Layer 4 of a small transformer language model trained on English Wikipedia (11 layers, counted from 0, width 128).
A neuron's activation on a vector x is GELU(weights . x + bias), where the dot is the dot product.

Input weights of the MLP neurons that the questions are about. A number n stands for n times 0.0048.
n6 (bias -0.266): -52 14 -8 28 32 8 -21 -29 -13 -30 -10 -8 24 -5 17 -10 6 13 -36 10 17 54 -14 -4 -22 13 25 -17 -10 10 -4 12 -2 -7 -34 -34 -3 19 6 -1 12 -18 -12 11 -26 -52 42 36 32 -28 -20 -62 -46 -9 -11 16 21 -4 -27 2 16 1 4 -16 -6 -9 32 -28 14 -14 2 50 4 -29 27 -9 41 55 6 23 -25 -21 18 -32 6 50 -12 14 1 -27 26 -33 -1 24 27 -31 43 -70 -7 -7 -29 -58 1 57 28 15 -26 -14 20 24 29 -18 4 -29 11 4 4 16 16 42 -48 25 -4 -13 23 18 -26 -38
n8 (bias -0.322): 20 11 -23 -64 17 39 -3 -75 14 -3 18 21 2 -29 50 -7 66 38 -7 4 5 7 15 -24 22 3 34 27 -1 -44 2 30 8 9 0 -16 5 -20 16 -10 -13 27 -39 10 -31 23 16 11 26 -25 -35 16 29 -2 13 13 27 -31 -11 0 11 -27 16 -29 22 -45 43 -22 23 -1 -42 8 -49 -1 13 20 -19 -19 -9 20 6 27 -30 -12 -13 21 8 -41 20 -26 -19 -19 -15 4 -45 -14 -13 -12 -38 -21 -9 -2 24 -45 -20 -40 15 -21 13 25 19 24 3 70 -45 24 6 61 5 -21 13 7 -3 -4 16 -14 -9 -16
n68 (bias -0.216): 42 -40 9 -6 -11 40 -38 -9 -24 6 27 12 28 -11 34 43 34 23 2 9 65 -10 36 -12 11 -2 -24 -49 -81 21 -1 -49 29 -34 7 38 38 -23 -7 -31 -31 -2 -48 -7 30 29 0 53 -47 -8 2 14 10 -14 9 1 -2 -4 10 -38 50 30 49 -4 15 -18 -11 -51 59 -10 20 26 -41 23 7 -8 68 4 -30 -13 -1 16 3 -20 -49 34 -10 -7 -44 24 5 -5 14 -6 -17 3 4 11 21 31 -20 -13 13 -26 25 2 -24 -19 -29 -37 -9 -34 -10 -30 23 -26 35 16 33 11 18 37 -22 2 -15 -21 7 -32
n69 (bias -0.024): -26 -5 -27 -26 -17 42 -30 17 -33 -2 33 -44 -14 -4 0 -36 75 50 -27 -8 7 13 -7 22 12 11 11 5 6 -27 13 51 9 -19 -29 -26 -23 27 28 -27 34 24 -20 28 -2 9 -14 -25 9 -1 7 23 17 -3 -16 44 -21 -14 2 -23 -2 32 43 23 38 -39 34 12 -22 -20 -34 11 5 -13 1 -41 -2 10 -34 30 -6 29 -7 7 -11 6 -39 6 -6 -14 33 -10 -20 -15 -4 17 43 -30 25 -7 -20 12 4 14 16 -49 6 -22 -11 30 39 -8 8 -22 44 -10 10 22 8 19 -15 -43 15 -53 -44 9 21 43
n71 (bias -0.318): 16 13 -30 20 12 -2 10 -3 16 -15 -11 -49 -13 -28 -13 -23 40 10 -37 -7 -29 13 -27 10 -23 22 0 2 42 -13 -42 -9 17 9 -4 39 45 -46 35 11 29 2 -62 3 -10 -5 3 17 -53 -41 17 -14 -28 31 12 -66 -5 -10 14 -4 33 31 -7 -17 2 6 19 -32 20 22 19 -37 -10 -7 41 -8 15 49 -25 -34 26 58 25 14 -16 -15 2 -16 11 -2 -26 -6 5 41 11 23 -13 -6 13 33 34 -12 -34 3 21 -30 2 -3 -7 -26 34 10 38 -38 59 -28 -20 21 19 55 -5 -32 -34 -7 -37 -6 -8 -46
n83 (bias -0.258): 15 12 3 1 -1 -24 -7 10 -17 -35 23 -2 3 -8 -12 -51 8 -21 12 39 22 27 15 59 -21 40 -14 -14 -22 0 -51 -32 28 -13 28 -7 17 -13 31 -22 -8 9 7 -19 24 11 -44 12 27 -1 16 -25 -47 -60 -16 -21 -2 7 12 36 -9 22 10 1 15 -51 9 -34 -20 -27 17 30 -47 10 1 -4 -29 -23 16 -20 -19 -16 -2 -34 -9 -54 -37 13 21 -20 -17 9 -34 39 9 32 -2 22 18 -4 7 47 -24 35 -25 -36 8 -18 16 59 -10 66 -2 -52 15 -50 -12 -12 25 38 9 21 -23 32 -12 32 2 -21
n89 (bias -0.296): 4 5 -6 20 -7 -16 -20 -5 12 84 -23 31 51 -21 -5 41 -20 28 14 17 16 -19 2 -23 -20 -26 -35 33 -21 -9 -5 -14 56 42 56 -41 -43 -4 -50 19 -17 19 -4 -2 -26 12 -10 14 -83 30 -5 31 -31 13 -23 -20 -64 -43 39 26 48 -19 -13 29 -70 -7 21 -11 -3 -38 -6 -4 47 -35 56 5 15 51 57 17 -24 -3 41 -20 40 -25 -15 -34 -1 5 -8 -19 48 -56 -55 26 -42 40 6 -20 -19 0 45 -25 -37 -9 33 -13 5 -1 -43 13 -29 19 -15 47 -13 42 12 -53 29 36 3 26 15 -8 -6 23
n94 (bias -0.189): 21 12 -22 -37 17 44 23 46 -34 25 10 -48 2 -8 3 2 18 14 -14 11 -27 24 -3 26 3 13 27 -23 28 2 32 13 -18 -12 12 32 19 -20 8 -5 -19 -2 24 -38 44 -20 -4 -24 -9 -31 20 -32 -2 26 -28 -3 26 -19 -60 16 -8 -10 46 6 14 14 -18 -31 7 -36 -33 13 -3 -32 22 33 -25 21 -47 -36 16 -15 42 -7 16 22 -12 -26 -19 -61 -12 -1 5 -18 -2 -64 16 -50 -2 13 -5 12 62 -18 6 34 -15 -1 0 -18 60 -23 -4 -44 3 -9 -7 -26 5 0 -28 85 13 13 9 29 -36 19
n105 (bias -0.157): 9 23 -1 45 4 18 9 -18 -5 24 -20 -34 19 21 6 -55 2 -19 -11 7 9 2 -14 -40 3 9 -9 21 8 7 38 6 18 10 -16 18 -24 3 11 5 47 -7 -37 -37 17 -18 -10 48 8 -37 19 29 14 -7 -30 -21 32 -14 -18 -31 -25 10 -2 -8 6 -25 24 14 57 -24 -27 -7 43 -13 -9 6 -36 18 -1 2 -1 18 -3 -21 3 8 37 7 -41 10 -19 -20 -18 1 18 -3 32 8 -10 -16 -3 -39 17 29 -27 36 32 -14 10 18 31 -63 -5 -37 -17 14 -48 -12 62 -28 -17 38 19 -7 -35 7 -7 10
n114 (bias -0.115): 13 -14 10 -51 21 15 -12 36 -12 34 31 -49 -32 -2 38 -51 22 -7 -8 -37 2 20 -3 33 12 18 -8 39 -6 12 -36 2 -10 17 -5 27 -29 -7 -16 -16 15 -18 24 -20 4 4 -5 15 0 -33 67 -21 -25 -28 -19 2 -13 29 -16 0 1 -9 -1 -8 7 5 27 -44 16 -24 30 15 -5 -46 -22 -1 4 2 2 -14 -42 11 -13 13 -30 23 52 12 21 27 1 -4 -16 -6 8 -10 -29 -38 69 28 23 -33 -3 36 -1 4 -1 22 -24 -16 4 12 -1 -3 -38 32 -25 67 24 -18 -1 25 -1 25 -14 31 35 -66
n116 (bias -0.351): 3 5 2 -35 24 46 1 43 4 -31 -12 -53 -5 19 -4 -14 -8 25 13 5 -2 13 15 -30 -44 -17 9 -7 -37 30 -15 -36 5 3 32 22 21 22 42 -22 -8 -28 -9 -2 -33 29 -40 -50 3 -20 -23 34 43 18 -95 -39 3 34 -51 -20 -30 8 -41 -10 -11 25 43 -20 7 -35 -10 56 -4 27 -10 -2 -6 40 -23 18 -25 28 48 -15 8 20 -23 -13 -17 45 -22 -14 6 -2 20 -52 -35 8 -20 2 -27 3 10 -2 24 -2 27 19 2 9 25 39 11 -61 10 26 -69 -10 19 -21 27 26 -18 54 22 -27 29 0
n126 (bias -0.358): -22 32 26 -26 -14 18 36 -28 -39 6 57 -35 43 -1 10 1 11 3 -32 -22 44 23 25 25 42 -1 14 -46 11 51 12 5 -2 23 -25 21 -33 16 8 -66 13 9 -50 21 11 -3 20 -48 -23 -34 10 61 -3 7 -10 -45 22 -8 -62 53 14 -63 18 -38 28 -2 -50 -8 0 8 -23 -36 27 -12 -16 -9 26 -11 -46 -2 13 28 -19 2 -5 8 -50 28 -31 -75 -11 -15 -29 29 12 -21 -16 -51 -30 6 17 12 3 -9 50 47 11 13 -5 1 2 -5 7 -42 -3 22 32 17 -16 9 54 -23 -32 -26 6 42 24 30
n137 (bias -0.407): -29 10 39 -30 -58 -6 -23 -16 -40 -46 -8 20 -12 2 -27 16 58 -1 -51 -24 40 15 -62 53 -34 -12 32 13 -15 -32 12 4 -12 -7 -25 -1 19 8 17 28 12 -15 17 23 46 16 -61 -36 31 -36 0 0 16 36 -76 -9 -23 -23 39 55 4 13 44 -26 0 -29 14 21 -15 -29 -2 -4 1 -3 -39 -14 8 24 16 -25 5 19 19 24 -6 -20 -7 -2 13 -30 39 -46 -52 -8 -5 -8 -14 -22 13 15 -30 67 7 31 12 -6 8 -12 15 18 35 -21 51 -18 -27 8 -3 21 -1 6 39 -14 8 28 -9 13 2 -36
n153 (bias -0.141): 21 -2 29 -21 -9 -4 -41 -45 18 25 -1 27 18 -18 6 8 8 49 -9 31 16 -4 4 42 -3 16 19 -35 -10 13 -27 7 6 19 -40 -5 36 29 -72 -33 25 30 28 7 -7 -8 6 -2 9 -28 -5 -26 -20 1 -23 39 4 -27 -6 -26 -27 1 25 10 35 -17 -34 -59 39 -8 -3 21 10 39 -23 1 -47 -10 54 24 -5 18 -4 17 8 29 -1 -45 -7 -30 8 -25 -28 -17 1 10 -43 45 -37 -34 5 -24 22 14 24 31 24 32 -7 -36 -18 7 -23 -5 -5 -20 30 11 -45 4 39 -26 -1 13 8 -22 -15 21
n154 (bias -0.279): 21 -20 -26 25 21 52 -2 4 -4 -10 -19 2 0 35 13 10 50 26 -19 14 6 -40 25 31 -21 7 -25 32 9 -8 -8 -15 -6 -38 -12 -23 18 13 34 66 -14 19 -27 51 -35 6 -36 20 -20 -2 32 4 17 19 -19 -26 38 15 -12 25 46 -31 8 -6 29 -1 -39 0 -48 -14 29 -20 -5 8 -21 2 -88 38 -32 -15 -22 5 -11 2 -17 35 -33 16 50 8 -10 -9 -30 -37 -37 62 -13 10 -24 -24 -65 16 -27 -25 -14 -24 5 41 -13 38 -23 -11 0 -12 18 -19 43 0 -30 24 28 12 -29 -32 18 8 28 31
n184 (bias -0.192): -28 40 -6 1 24 16 0 3 10 -27 18 -17 13 -3 -23 -6 -11 -1 -20 30 1 -13 -12 24 17 -21 -25 -27 15 33 -20 53 -25 -28 41 35 -22 3 13 -58 -21 26 7 -24 -35 -20 -2 15 -2 -25 -13 -8 -3 0 26 30 66 -19 -45 17 -42 -20 30 -48 14 8 23 8 -4 -11 7 35 -2 29 25 -14 -8 7 -6 36 22 4 35 26 -18 12 -1 -13 -26 2 -37 -19 15 24 31 -21 10 9 6 -13 27 1 -4 30 -39 13 -36 27 -28 20 56 -1 -20 -26 -23 7 10 16 16 11 -30 -36 -7 -6 22 -23 -12 -54
n228 (bias -0.216): -46 3 8 6 47 16 -9 8 80 48 17 27 14 -34 -5 4 -13 8 -9 22 -9 10 -49 -1 -24 25 1 22 19 9 -42 7 47 -2 -33 32 -22 4 13 -32 -25 15 -12 15 -34 0 -28 26 -29 -4 -7 -27 10 0 6 20 -15 3 -14 -49 49 -42 -46 20 -11 17 22 2 39 -16 7 33 14 -15 -22 -25 -1 18 -22 -9 -15 5 18 26 11 -18 -7 3 26 20 -25 36 32 43 -1 -5 -33 0 26 4 36 -1 -24 24 36 -45 -10 26 41 -30 -6 6 22 28 -18 -1 -29 -33 -27 23 -26 4 -30 -24 -62 51 39 2
n230 (bias -0.215): -1 4 77 -6 29 -27 54 40 11 33 0 12 -27 -6 -37 -6 11 -5 -11 -20 -3 -35 -21 -22 23 -13 4 14 4 0 -14 9 46 -39 40 14 20 33 2 3 -19 -46 18 14 -18 -42 -55 18 -5 -32 -32 17 15 35 29 3 5 43 -2 36 -11 -17 13 31 21 8 59 -4 -15 -38 -4 -22 11 -47 -9 24 -20 -19 -38 -18 -31 23 -27 -44 15 31 -13 23 -5 -19 -10 5 -16 4 16 -3 -22 -40 -21 -3 12 -18 29 -4 22 -42 -43 50 65 -10 2 -20 14 -2 5 8 -48 15 34 34 -11 -47 33 20 -1 -7 2 32
n260 (bias -0.277): 21 21 -27 18 -38 12 0 -91 4 10 -12 -2 -19 9 -17 6 22 -14 -15 2 40 7 21 -3 21 11 -29 16 12 -2 5 -43 -8 -27 18 29 14 -57 1 0 -9 -36 32 11 -14 -55 -9 -43 -16 19 -20 48 48 -32 4 2 -18 -44 -16 -27 15 -66 14 9 -37 -3 14 -46 3 10 27 4 6 -43 -1 -14 -41 -18 24 58 -1 -24 7 46 -19 6 46 17 57 -13 35 3 36 -41 -32 54 -9 54 -4 36 -7 -19 3 -31 -17 8 48 14 0 -14 44 -24 -2 43 10 2 44 -3 -8 -69 -2 -12 3 31 -25 -3 22 -11
n272 (bias -0.285): -6 5 -7 -8 -36 21 -33 -35 -2 25 33 13 -17 -19 -16 -9 -7 -5 42 42 -5 4 25 22 39 -5 -15 -14 30 20 42 -4 4 -22 -18 -42 1 21 -15 -28 -44 48 -5 7 5 50 -15 -10 8 -33 1 4 6 41 -7 6 -4 -26 49 -21 22 27 -13 -11 -1 0 -20 -9 40 -4 -23 5 17 -53 -9 -7 -54 2 17 -17 30 22 -13 -7 29 -28 -48 -42 -20 66 -30 -27 -41 11 6 -13 12 -6 -21 -13 -21 -5 3 -33 6 21 -29 -4 -14 7 -28 -19 20 -8 11 70 29 42 -45 15 18 -2 12 -11 26 33 -2 20
n281 (bias -0.307): 20 -23 -31 -14 47 29 4 8 13 21 4 -35 27 37 5 -13 -32 -24 -38 -3 -8 9 3 -10 7 25 1 -38 22 -5 -31 -22 -20 31 21 21 34 24 23 -24 -45 15 -1 25 -4 33 9 8 -25 11 -23 5 5 51 30 19 6 27 -34 26 -26 28 -24 7 28 -20 35 -32 -9 -40 14 -23 5 -20 -17 -43 23 -51 -52 6 -7 10 23 21 -5 -4 -62 53 -15 -40 -16 -21 -8 -36 27 34 -35 8 36 -22 22 23 1 -11 -8 -23 5 44 58 31 11 -21 -6 -29 -3 12 8 8 -7 -48 -48 -27 -53 -17 13 -33 -28 32
n284 (bias -0.241): -6 -16 16 65 3 -11 -30 21 -19 20 -13 23 -24 6 -10 -5 3 -9 -1 -21 9 7 48 18 -8 21 11 41 23 27 -52 -10 -65 31 13 9 -41 -1 1 -15 -16 -13 -30 -29 29 17 -25 13 -25 -39 27 10 -34 -7 -28 39 -2 58 -4 19 12 -3 -34 8 29 11 48 -26 -10 -13 -20 14 -27 -43 -4 2 50 15 21 -1 -13 20 26 18 -2 5 -37 -4 28 2 -19 -27 12 -66 -22 -31 0 -5 -4 25 -20 4 9 16 30 68 -17 30 21 -51 5 -39 25 -7 39 -5 -11 -30 29 -17 32 26 14 -14 -10 1 -1 -16
n315 (bias -0.247): 52 28 -7 -41 1 14 -6 15 -3 28 17 -13 13 14 2 -14 19 -2 3 -9 24 9 -11 -9 -45 2 -9 21 16 2 -20 0 30 -34 24 42 12 -15 -11 35 -45 11 45 -4 -6 -20 2 -5 -22 -33 9 13 2 -95 2 20 -16 30 -28 -51 1 13 -59 -15 -9 -21 43 -8 50 -9 18 8 26 -6 -19 -11 28 -17 58 21 -27 22 -77 5 -25 60 6 -22 10 28 14 2 41 -14 -7 -21 -27 43 -16 7 32 -4 6 0 15 38 -6 22 31 -23 11 -36 -5 -15 10 -43 -15 -30 1 15 -23 32 37 -4 -43 32 -22 -30
n317 (bias -0.087): -45 -9 -30 13 26 21 55 -6 -18 2 -9 -14 45 1 -10 -2 13 -28 36 -13 -8 -21 -15 1 9 -32 18 -6 -35 -12 58 -44 35 -62 13 35 -29 -27 14 -27 -4 13 -32 3 12 -7 25 8 -67 12 -39 -51 36 17 14 36 -13 -5 1 -4 28 -24 -3 -20 13 -26 2 -16 -8 3 -19 1 4 2 10 -25 25 11 -9 37 -4 43 -16 31 9 46 35 -4 -4 18 5 39 24 5 -25 19 6 -4 8 6 -32 33 3 -37 -9 17 25 18 -5 -16 25 -26 -5 10 4 23 1 37 -23 53 -39 17 -8 -10 35 -13 -7 -5
n324 (bias -0.210): 9 -13 40 0 50 33 -1 40 15 12 30 -12 24 -21 6 45 6 10 -31 -22 -20 14 -35 29 -11 -36 -20 -21 -5 14 -40 -30 5 10 6 51 -10 -30 43 27 37 -54 58 5 17 -20 -40 1 28 2 2 -25 34 28 -17 13 44 -23 -32 1 -58 8 9 12 -8 40 16 17 -13 1 37 -6 31 -9 -35 36 -51 47 -18 -3 9 27 18 2 6 -5 1 12 -15 -24 -24 -6 15 -40 -34 15 -21 -35 9 -16 -68 10 -21 13 21 -25 -35 36 -39 18 -15 -59 -21 -9 -15 -17 -7 -25 27 30 0 -22 4 -16 10 -3 32 0
n336 (bias -0.109): -2 -22 26 -31 -24 6 21 15 -7 -20 32 -2 -20 -23 72 27 -17 -47 -13 34 17 -8 -6 24 -1 7 -3 -30 -14 20 5 -33 23 -29 -75 -9 9 13 -39 11 15 -13 15 -31 -9 2 12 -26 -43 14 -20 0 51 31 38 38 28 -53 3 -36 22 61 0 -5 20 -34 -48 -8 24 -50 9 17 -7 51 9 -24 -1 -2 -34 19 19 -2 40 5 -26 -9 5 20 -37 -43 -14 -2 -29 -29 1 8 -4 26 13 16 15 34 64 -51 -39 -12 -27 9 -19 4 -3 43 44 6 55 4 -31 -8 -7 50 -13 7 3 8 -2 44 14 28
n365 (bias -0.103): -35 17 -46 14 -6 -19 24 -16 0 -16 -1 37 18 -17 18 2 47 -1 40 0 9 -4 -33 1 28 1 25 28 2 -1 -46 -23 39 0 -41 18 4 -18 6 -9 -44 3 -3 -18 15 10 11 9 -37 33 -18 12 -6 -3 -22 0 -16 -7 42 -49 26 34 -33 -25 -20 -26 -52 -15 11 17 -21 -3 -9 -19 -5 11 45 -33 43 33 23 19 -48 49 -28 -6 -10 45 -4 -6 4 20 -5 39 5 31 -17 -14 -10 -6 18 8 17 -8 57 -14 -25 -9 -29 34 38 -14 9 35 31 30 -15 31 9 17 -50 -23 14 -4 3 14 -31 -17
n368 (bias -0.129): -14 -46 11 13 22 -26 24 4 -42 19 1 28 48 -12 35 -7 29 -38 28 -3 49 -21 -38 2 -37 46 -21 25 9 -10 -45 9 50 -34 37 -14 6 15 -55 20 -31 23 19 11 -8 12 27 26 -23 15 -53 47 -10 29 -25 14 -21 -4 16 -10 3 -25 -52 11 10 -22 -9 -23 6 18 10 -4 22 -6 -24 -46 13 -9 58 12 31 -3 -1 11 32 -39 31 -11 3 -32 21 -13 -5 30 10 12 7 33 -12 -23 13 -23 5 26 0 19 -7 -23 -34 15 -5 34 32 -9 -7 26 -32 -56 16 19 0 -39 -4 -20 -11 -8 13 -5
n370 (bias -0.361): 14 -18 -36 17 7 -67 -20 8 57 23 -28 23 -3 -10 9 -17 -8 29 1 11 -2 -14 10 -4 -2 21 -10 33 -47 35 -43 24 -14 -21 33 -7 10 12 14 11 -70 21 17 3 -1 5 34 17 -17 1 -30 17 -18 -21 -1 -1 -2 16 54 -6 -31 -14 -35 -22 -32 17 -20 -8 26 30 13 27 0 22 4 -66 -18 -3 8 -47 32 10 27 -16 -8 -26 25 -18 34 -23 -4 25 22 0 -46 -1 -28 -1 2 -61 14 72 4 47 59 -34 18 -27 -27 -7 8 3 -11 -19 -32 23 -2 -25 14 -7 13 -33 18 13 38 -15 34 -45
n380 (bias -0.184): -8 -19 14 -2 -5 2 -56 19 -3 35 -9 39 -14 17 59 56 -8 -32 15 26 -56 30 -5 -14 11 -31 7 -21 -39 7 -2 -41 20 11 6 -58 2 14 10 -5 -55 -43 23 73 10 49 -15 20 49 -41 23 -2 -20 -2 -10 14 14 28 -17 2 -16 19 -45 -8 40 31 22 -5 26 6 2 0 -7 14 12 5 -12 0 6 -26 6 -32 41 -7 -30 11 -13 -7 18 -51 3 -14 -22 -18 6 -37 -84 27 -14 -15 -3 -1 -5 29 12 -21 -6 -7 40 41 -11 -4 -13 -13 -22 11 -40 -30 28 -7 -54 2 47 -11 5 -14 1 -13

Each question shows a token from some text and the vector x that enters the MLP there. A number n stands for n times 0.064.

" and": -9 -19 -22 -22 4 18 10 22 -10 -3 1 11 -26 7 -12 18 -47 -12 26 7 -19 -13 -43 15 -13 -1 7 28 -1 -8 23 -10 -31 30 19 -13 -18 49 -43 -19 -9 6 -31 14 -26 -26 -1 8 13 4 8 11 -5 -27 -8 -1 10 47 -20 6 1 10 19 -4 -10 7 4 27 -9 38 -8 9 -10 -27 10 6 18 23 -10 -23 -10 8 -27 21 -18 -28 -9 5 10 -11 13 19 -2 11 1 -2 42 -3 -3 6 4 -4 14 18 7 -8 5 17 31 0 -24 26 -41 26 -24 -21 35 -19 -12 4 11 7 4 1 3 -22 13 27
The three highest activations, in order: n228, n284, n380

"-": -20 8 -21 19 -8 0 25 -18 -15 -9 5 -5 2 19 3 29 -22 12 -17 -12 21 0 -48 10 -27 -30 -8 -8 7 -13 23 -20 -4 -8 17 -2 -16 27 -14 18 8 -17 8 12 24 1 15 -2 1 25 -4 1 2 -17 -22 14 22 5 -8 4 -11 40 0 29 -9 13 15 23 23 26 -5 -10 -13 32 -9 -5 0 -46 -2 -34 0 -5 -27 4 -40 -1 17 -3 21 3 18 -10 1 16 15 -17 22 18 -36 5 11 -4 -25 11 -4 -12 -3 20 9 -1 1 11 10 2 -31 -7 36 -14 -39 17 32 9 -27 -17 30 -9 -1 -8
The three highest activations, in order: n137, n315, n368

",": -27 -16 -3 -3 10 -19 8 -14 0 -1 14 -4 -18 -13 7 6 -33 5 14 -22 -8 -24 -49 17 -1 8 9 47 -3 4 42 -34 -19 4 11 31 -16 52 -14 -1 -5 -6 -9 12 0 -26 25 12 -4 15 -11 12 6 -44 -17 8 18 4 2 -21 -17 -1 9 12 10 14 19 21 14 11 1 -17 1 -20 -1 14 20 -6 -3 -27 3 11 -33 0 12 -34 7 18 21 15 24 -16 1 20 -18 1 37 5 -14 20 18 -18 -10 36 15 1 22 30 11 3 -10 5 -4 -5 -16 -10 16 -15 -20 3 -14 -7 13 -8 -9 -27 -5 -17
Which neuron lights up most? n368

"\n": -11 5 -23 -1 2 3 -12 15 -4 -17 12 -6 -5 28 25 22 -43 25 -20 3 17 -11 -43 -35 -15 13 30 14 0 -19 28 2 13 12 -1 18 -17 22 11 9 -11 -9 20 8 -12 -4 -30 6 16 42 0 16 -3 -46 5 -5 20 -5 -14 1 -10 22 5 13 2 24 -16 -29 -19 -5 -33 -29 -2 14 -7 -15 11 3 9 -30 6 -3 -7 -2 0 -16 -25 22 5 22 1 12 5 -18 -12 -12 37 28 -44 36 27 7 -8 9 16 -18 6 17 8 -15 17 30 -5 -1 -17 -9 41 21 -27 4 -7 -5 -17 -23 23 -6 2 -9
The three highest activations, in order: n281, n154, n69

" the": 0 -12 -12 3 3 8 15 -4 17 -26 27 -8 -23 35 4 -20 -7 -4 5 -15 -10 -20 -50 -2 -30 13 -18 39 -13 -5 72 -12 -7 -4 9 23 -4 31 -13 -29 -9 6 -7 -4 -6 -16 -19 17 9 7 -5 15 -8 -8 3 -6 5 29 -13 14 -11 28 19 40 -7 11 15 29 -28 18 -13 -6 13 11 -9 10 33 -14 -4 -43 15 -12 -28 -5 -12 -4 21 16 6 2 10 25 -12 -14 -10 -18 -10 -9 2 19 10 -20 -1 15 -7 -15 4 12 -2 -9 8 8 -12 -5 8 -15 36 -25 -7 9 39 2 -4 -2 -17 -10 -9 -3
Which neuron fires most, and how strongly? n230, at about 1.3

" Radio": -18 -8 -23 -9 23 1 -10 0 -12 -22 -6 1 -33 14 15 -32 4 -17 8 -29 -5 2 -52 25 -28 -11 33 -4 24 -18 27 13 -10 18 12 19 -3 46 -40 11 -11 -21 3 -12 -5 -37 9 25 -6 1 39 14 -16 -11 23 -6 13 13 -4 -11 6 27 -3 23 -27 16 1 11 -19 46 11 -13 -31 28 24 4 -16 -22 -10 -10 11 24 -18 7 -10 -4 21 -6 2 -15 13 25 17 -26 17 -2 18 23 -19 25 6 10 10 -7 10 5 0 17 4 -16 5 -22 29 -8 15 -6 22 -25 -21 -28 14 15 -5 1 16 -21 2 -24
Which neuron fires most, and how strongly? n315, at about 1.6

"ic": 18 4 -3 19 38 -3 16 2 10 6 4 7 -24 17 16 -8 10 19 23 -21 -8 -5 -28 -42 1 1 17 22 -24 -49 16 30 -8 49 17 -28 -29 22 -14 -6 -24 -16 15 4 11 -28 5 -4 2 13 -1 -6 0 -24 11 -11 -9 -29 28 -17 42 18 -3 27 -6 6 -1 15 -47 46 -24 17 -20 -4 8 29 -1 11 -27 -21 3 -16 3 -6 -11 12 5 -1 -32 4 10 23 -19 16 3 -23 13 0 -44 -22 -29 -8 9 17 23 -12 2 -10 8 29 -7 16 -26 -1 -8 -15 34 -24 -21 -19 1 9 0 28 -4 -7 16 10
The three highest activations, in order: n8, n89, n370

" album": -2 -5 -32 -12 21 23 9 -13 1 -8 1 -27 -61 8 -10 -33 -40 -15 2 -37 -8 0 -45 5 14 -30 16 25 27 10 18 10 -4 26 39 17 -21 10 -48 5 -3 -16 -23 -18 -1 -31 26 7 14 -22 11 13 0 13 35 3 9 -6 -18 -9 -2 39 -10 -8 -2 21 -6 -7 -28 16 7 9 -16 34 -22 16 12 30 -7 -16 24 16 -18 16 5 11 33 22 -12 3 10 18 -1 -7 29 12 2 -11 -26 32 28 -5 2 -1 -24 -22 -9 26 -8 29 15 -9 -11 0 4 8 18 -28 -2 -8 -20 17 -8 -15 2 11 -15 9
Which neuron lights up most? n184

" Sec": -14 -19 -25 -12 22 0 -32 -4 -1 -25 -5 20 -13 -1 13 -17 -23 -10 24 8 -11 -6 -37 -32 -11 -5 18 18 -39 -3 17 -16 27 37 11 15 21 14 -11 -18 24 -11 -20 -22 21 -35 -27 14 28 21 4 -4 -3 -23 8 -4 11 -17 6 6 6 20 7 31 -25 16 0 28 4 23 -27 13 -29 12 -6 28 8 33 -10 21 40 -9 12 -23 -20 17 -5 -7 -16 27 -20 -1 -34 0 20 14 41 11 -2 6 -32 -3 6 15 23 1 -5 2 0 -8 0 -16 12 20 -20 -5 52 -39 -11 -23 28 -34 -12 0 14 5 9 12
The three highest activations, in order: n68, n324, n105

" pl": 11 4 19 0 -11 -3 -24 1 15 -13 0 -6 -36 -2 14 3 -26 2 11 -43 -18 -1 -21 5 -16 15 2 -8 2 -13 39 -21 -5 20 9 45 3 6 -14 -7 -7 35 -49 1 -28 1 43 3 1 19 8 15 35 -1 6 -22 -6 -23 11 -5 19 -8 18 -5 -5 33 -8 7 13 19 8 -12 -20 14 1 9 46 23 1 -17 -5 4 15 -44 -5 -12 -11 -4 4 30 -25 7 35 -22 41 6 47 14 -56 15 -11 1 6 -6 -9 -11 -1 -46 3 6 -27 -4 -16 4 -11 -31 19 -11 -8 8 16 -10 5 -14 -8 13 23 -4
Which two neurons fire most, strongest first? n68, n71

"ah": 6 6 6 2 0 -43 -17 -10 -1 5 27 17 -31 -19 13 -24 -6 -1 9 -23 -15 -3 -31 -17 11 -22 52 -5 8 -1 -10 5 -24 -4 -14 13 0 14 6 14 -16 -2 -3 -16 9 -29 -35 11 23 10 14 -6 13 -26 26 -16 25 -4 -11 7 38 -6 26 54 2 14 -24 -12 40 34 -28 1 2 15 23 31 1 -8 2 3 9 -14 -2 -17 -28 6 7 15 -2 -2 6 11 -18 -13 3 -4 -26 13 3 -12 -35 -17 -16 9 -5 42 -11 32 -14 -19 7 37 -15 16 20 1 40 -30 -16 -17 21 -6 -26 -20 10 -33 2 33
Which neuron lights up most? n153

"i": -15 -20 3 7 31 20 6 -8 1 -18 11 -14 10 7 13 -12 28 -18 34 -35 -17 20 -50 -38 -22 -14 28 21 -26 -21 -15 -10 -22 21 6 -5 -20 37 -5 4 -18 -18 -26 0 -7 -7 10 11 8 2 13 27 -10 -14 22 -13 3 21 11 12 45 16 -8 19 -32 10 32 21 1 32 -16 -7 -42 27 5 -9 11 -20 10 -14 -8 -7 9 -25 25 11 6 6 -8 24 0 -8 36 9 3 -27 6 37 5 21 -1 -7 -9 17 14 1 23 -9 -29 9 -22 -14 -24 15 9 0 68 -11 -16 3 -14 14 0 -13 -16 -28 -14 8
Which neuron fires most, and how strongly? n68, at about 1.1

" B": -17 -29 0 -12 10 -29 -28 13 11 -13 -7 11 -31 6 21 -10 -39 -20 -13 15 0 9 -47 -1 -34 -12 13 15 -5 -13 6 14 -9 14 -5 45 -6 20 -17 31 -19 3 0 -29 -5 -14 -2 4 23 12 -2 16 14 -2 24 54 -1 26 -12 15 18 4 0 46 5 35 -9 -2 -24 12 -10 11 -20 8 20 7 -3 -17 -23 -29 -6 -8 -6 0 -2 33 -20 5 -21 39 -4 -18 -8 10 23 5 20 29 -20 23 4 -11 14 25 -28 -10 5 8 -7 10 -18 13 11 -4 2 -7 24 -29 -43 -20 5 -1 -14 4 24 4 -16 29
Which neuron lights up most? n336

"s": 14 -5 6 -24 24 -4 -16 8 -23 -26 -28 27 -9 15 11 -26 -33 16 25 27 4 -23 -43 1 -20 -10 -7 5 -11 -2 11 1 -26 9 9 -31 -19 57 19 -7 -15 7 -36 2 20 16 24 15 19 33 43 9 -4 -14 -4 16 -1 -14 43 -8 -8 17 3 10 -9 8 -14 20 -19 47 -29 -2 -30 3 -3 -16 1 -10 -19 13 28 -13 -15 -4 2 38 4 9 -7 -22 9 2 12 14 4 -16 -10 33 -12 24 -4 -9 30 14 -18 -24 1 15 -8 -16 -39 27 -16 3 -18 7 22 -12 -4 22 -10 -29 -8 -2 0 -13 10 9
Which neuron lights up most? n380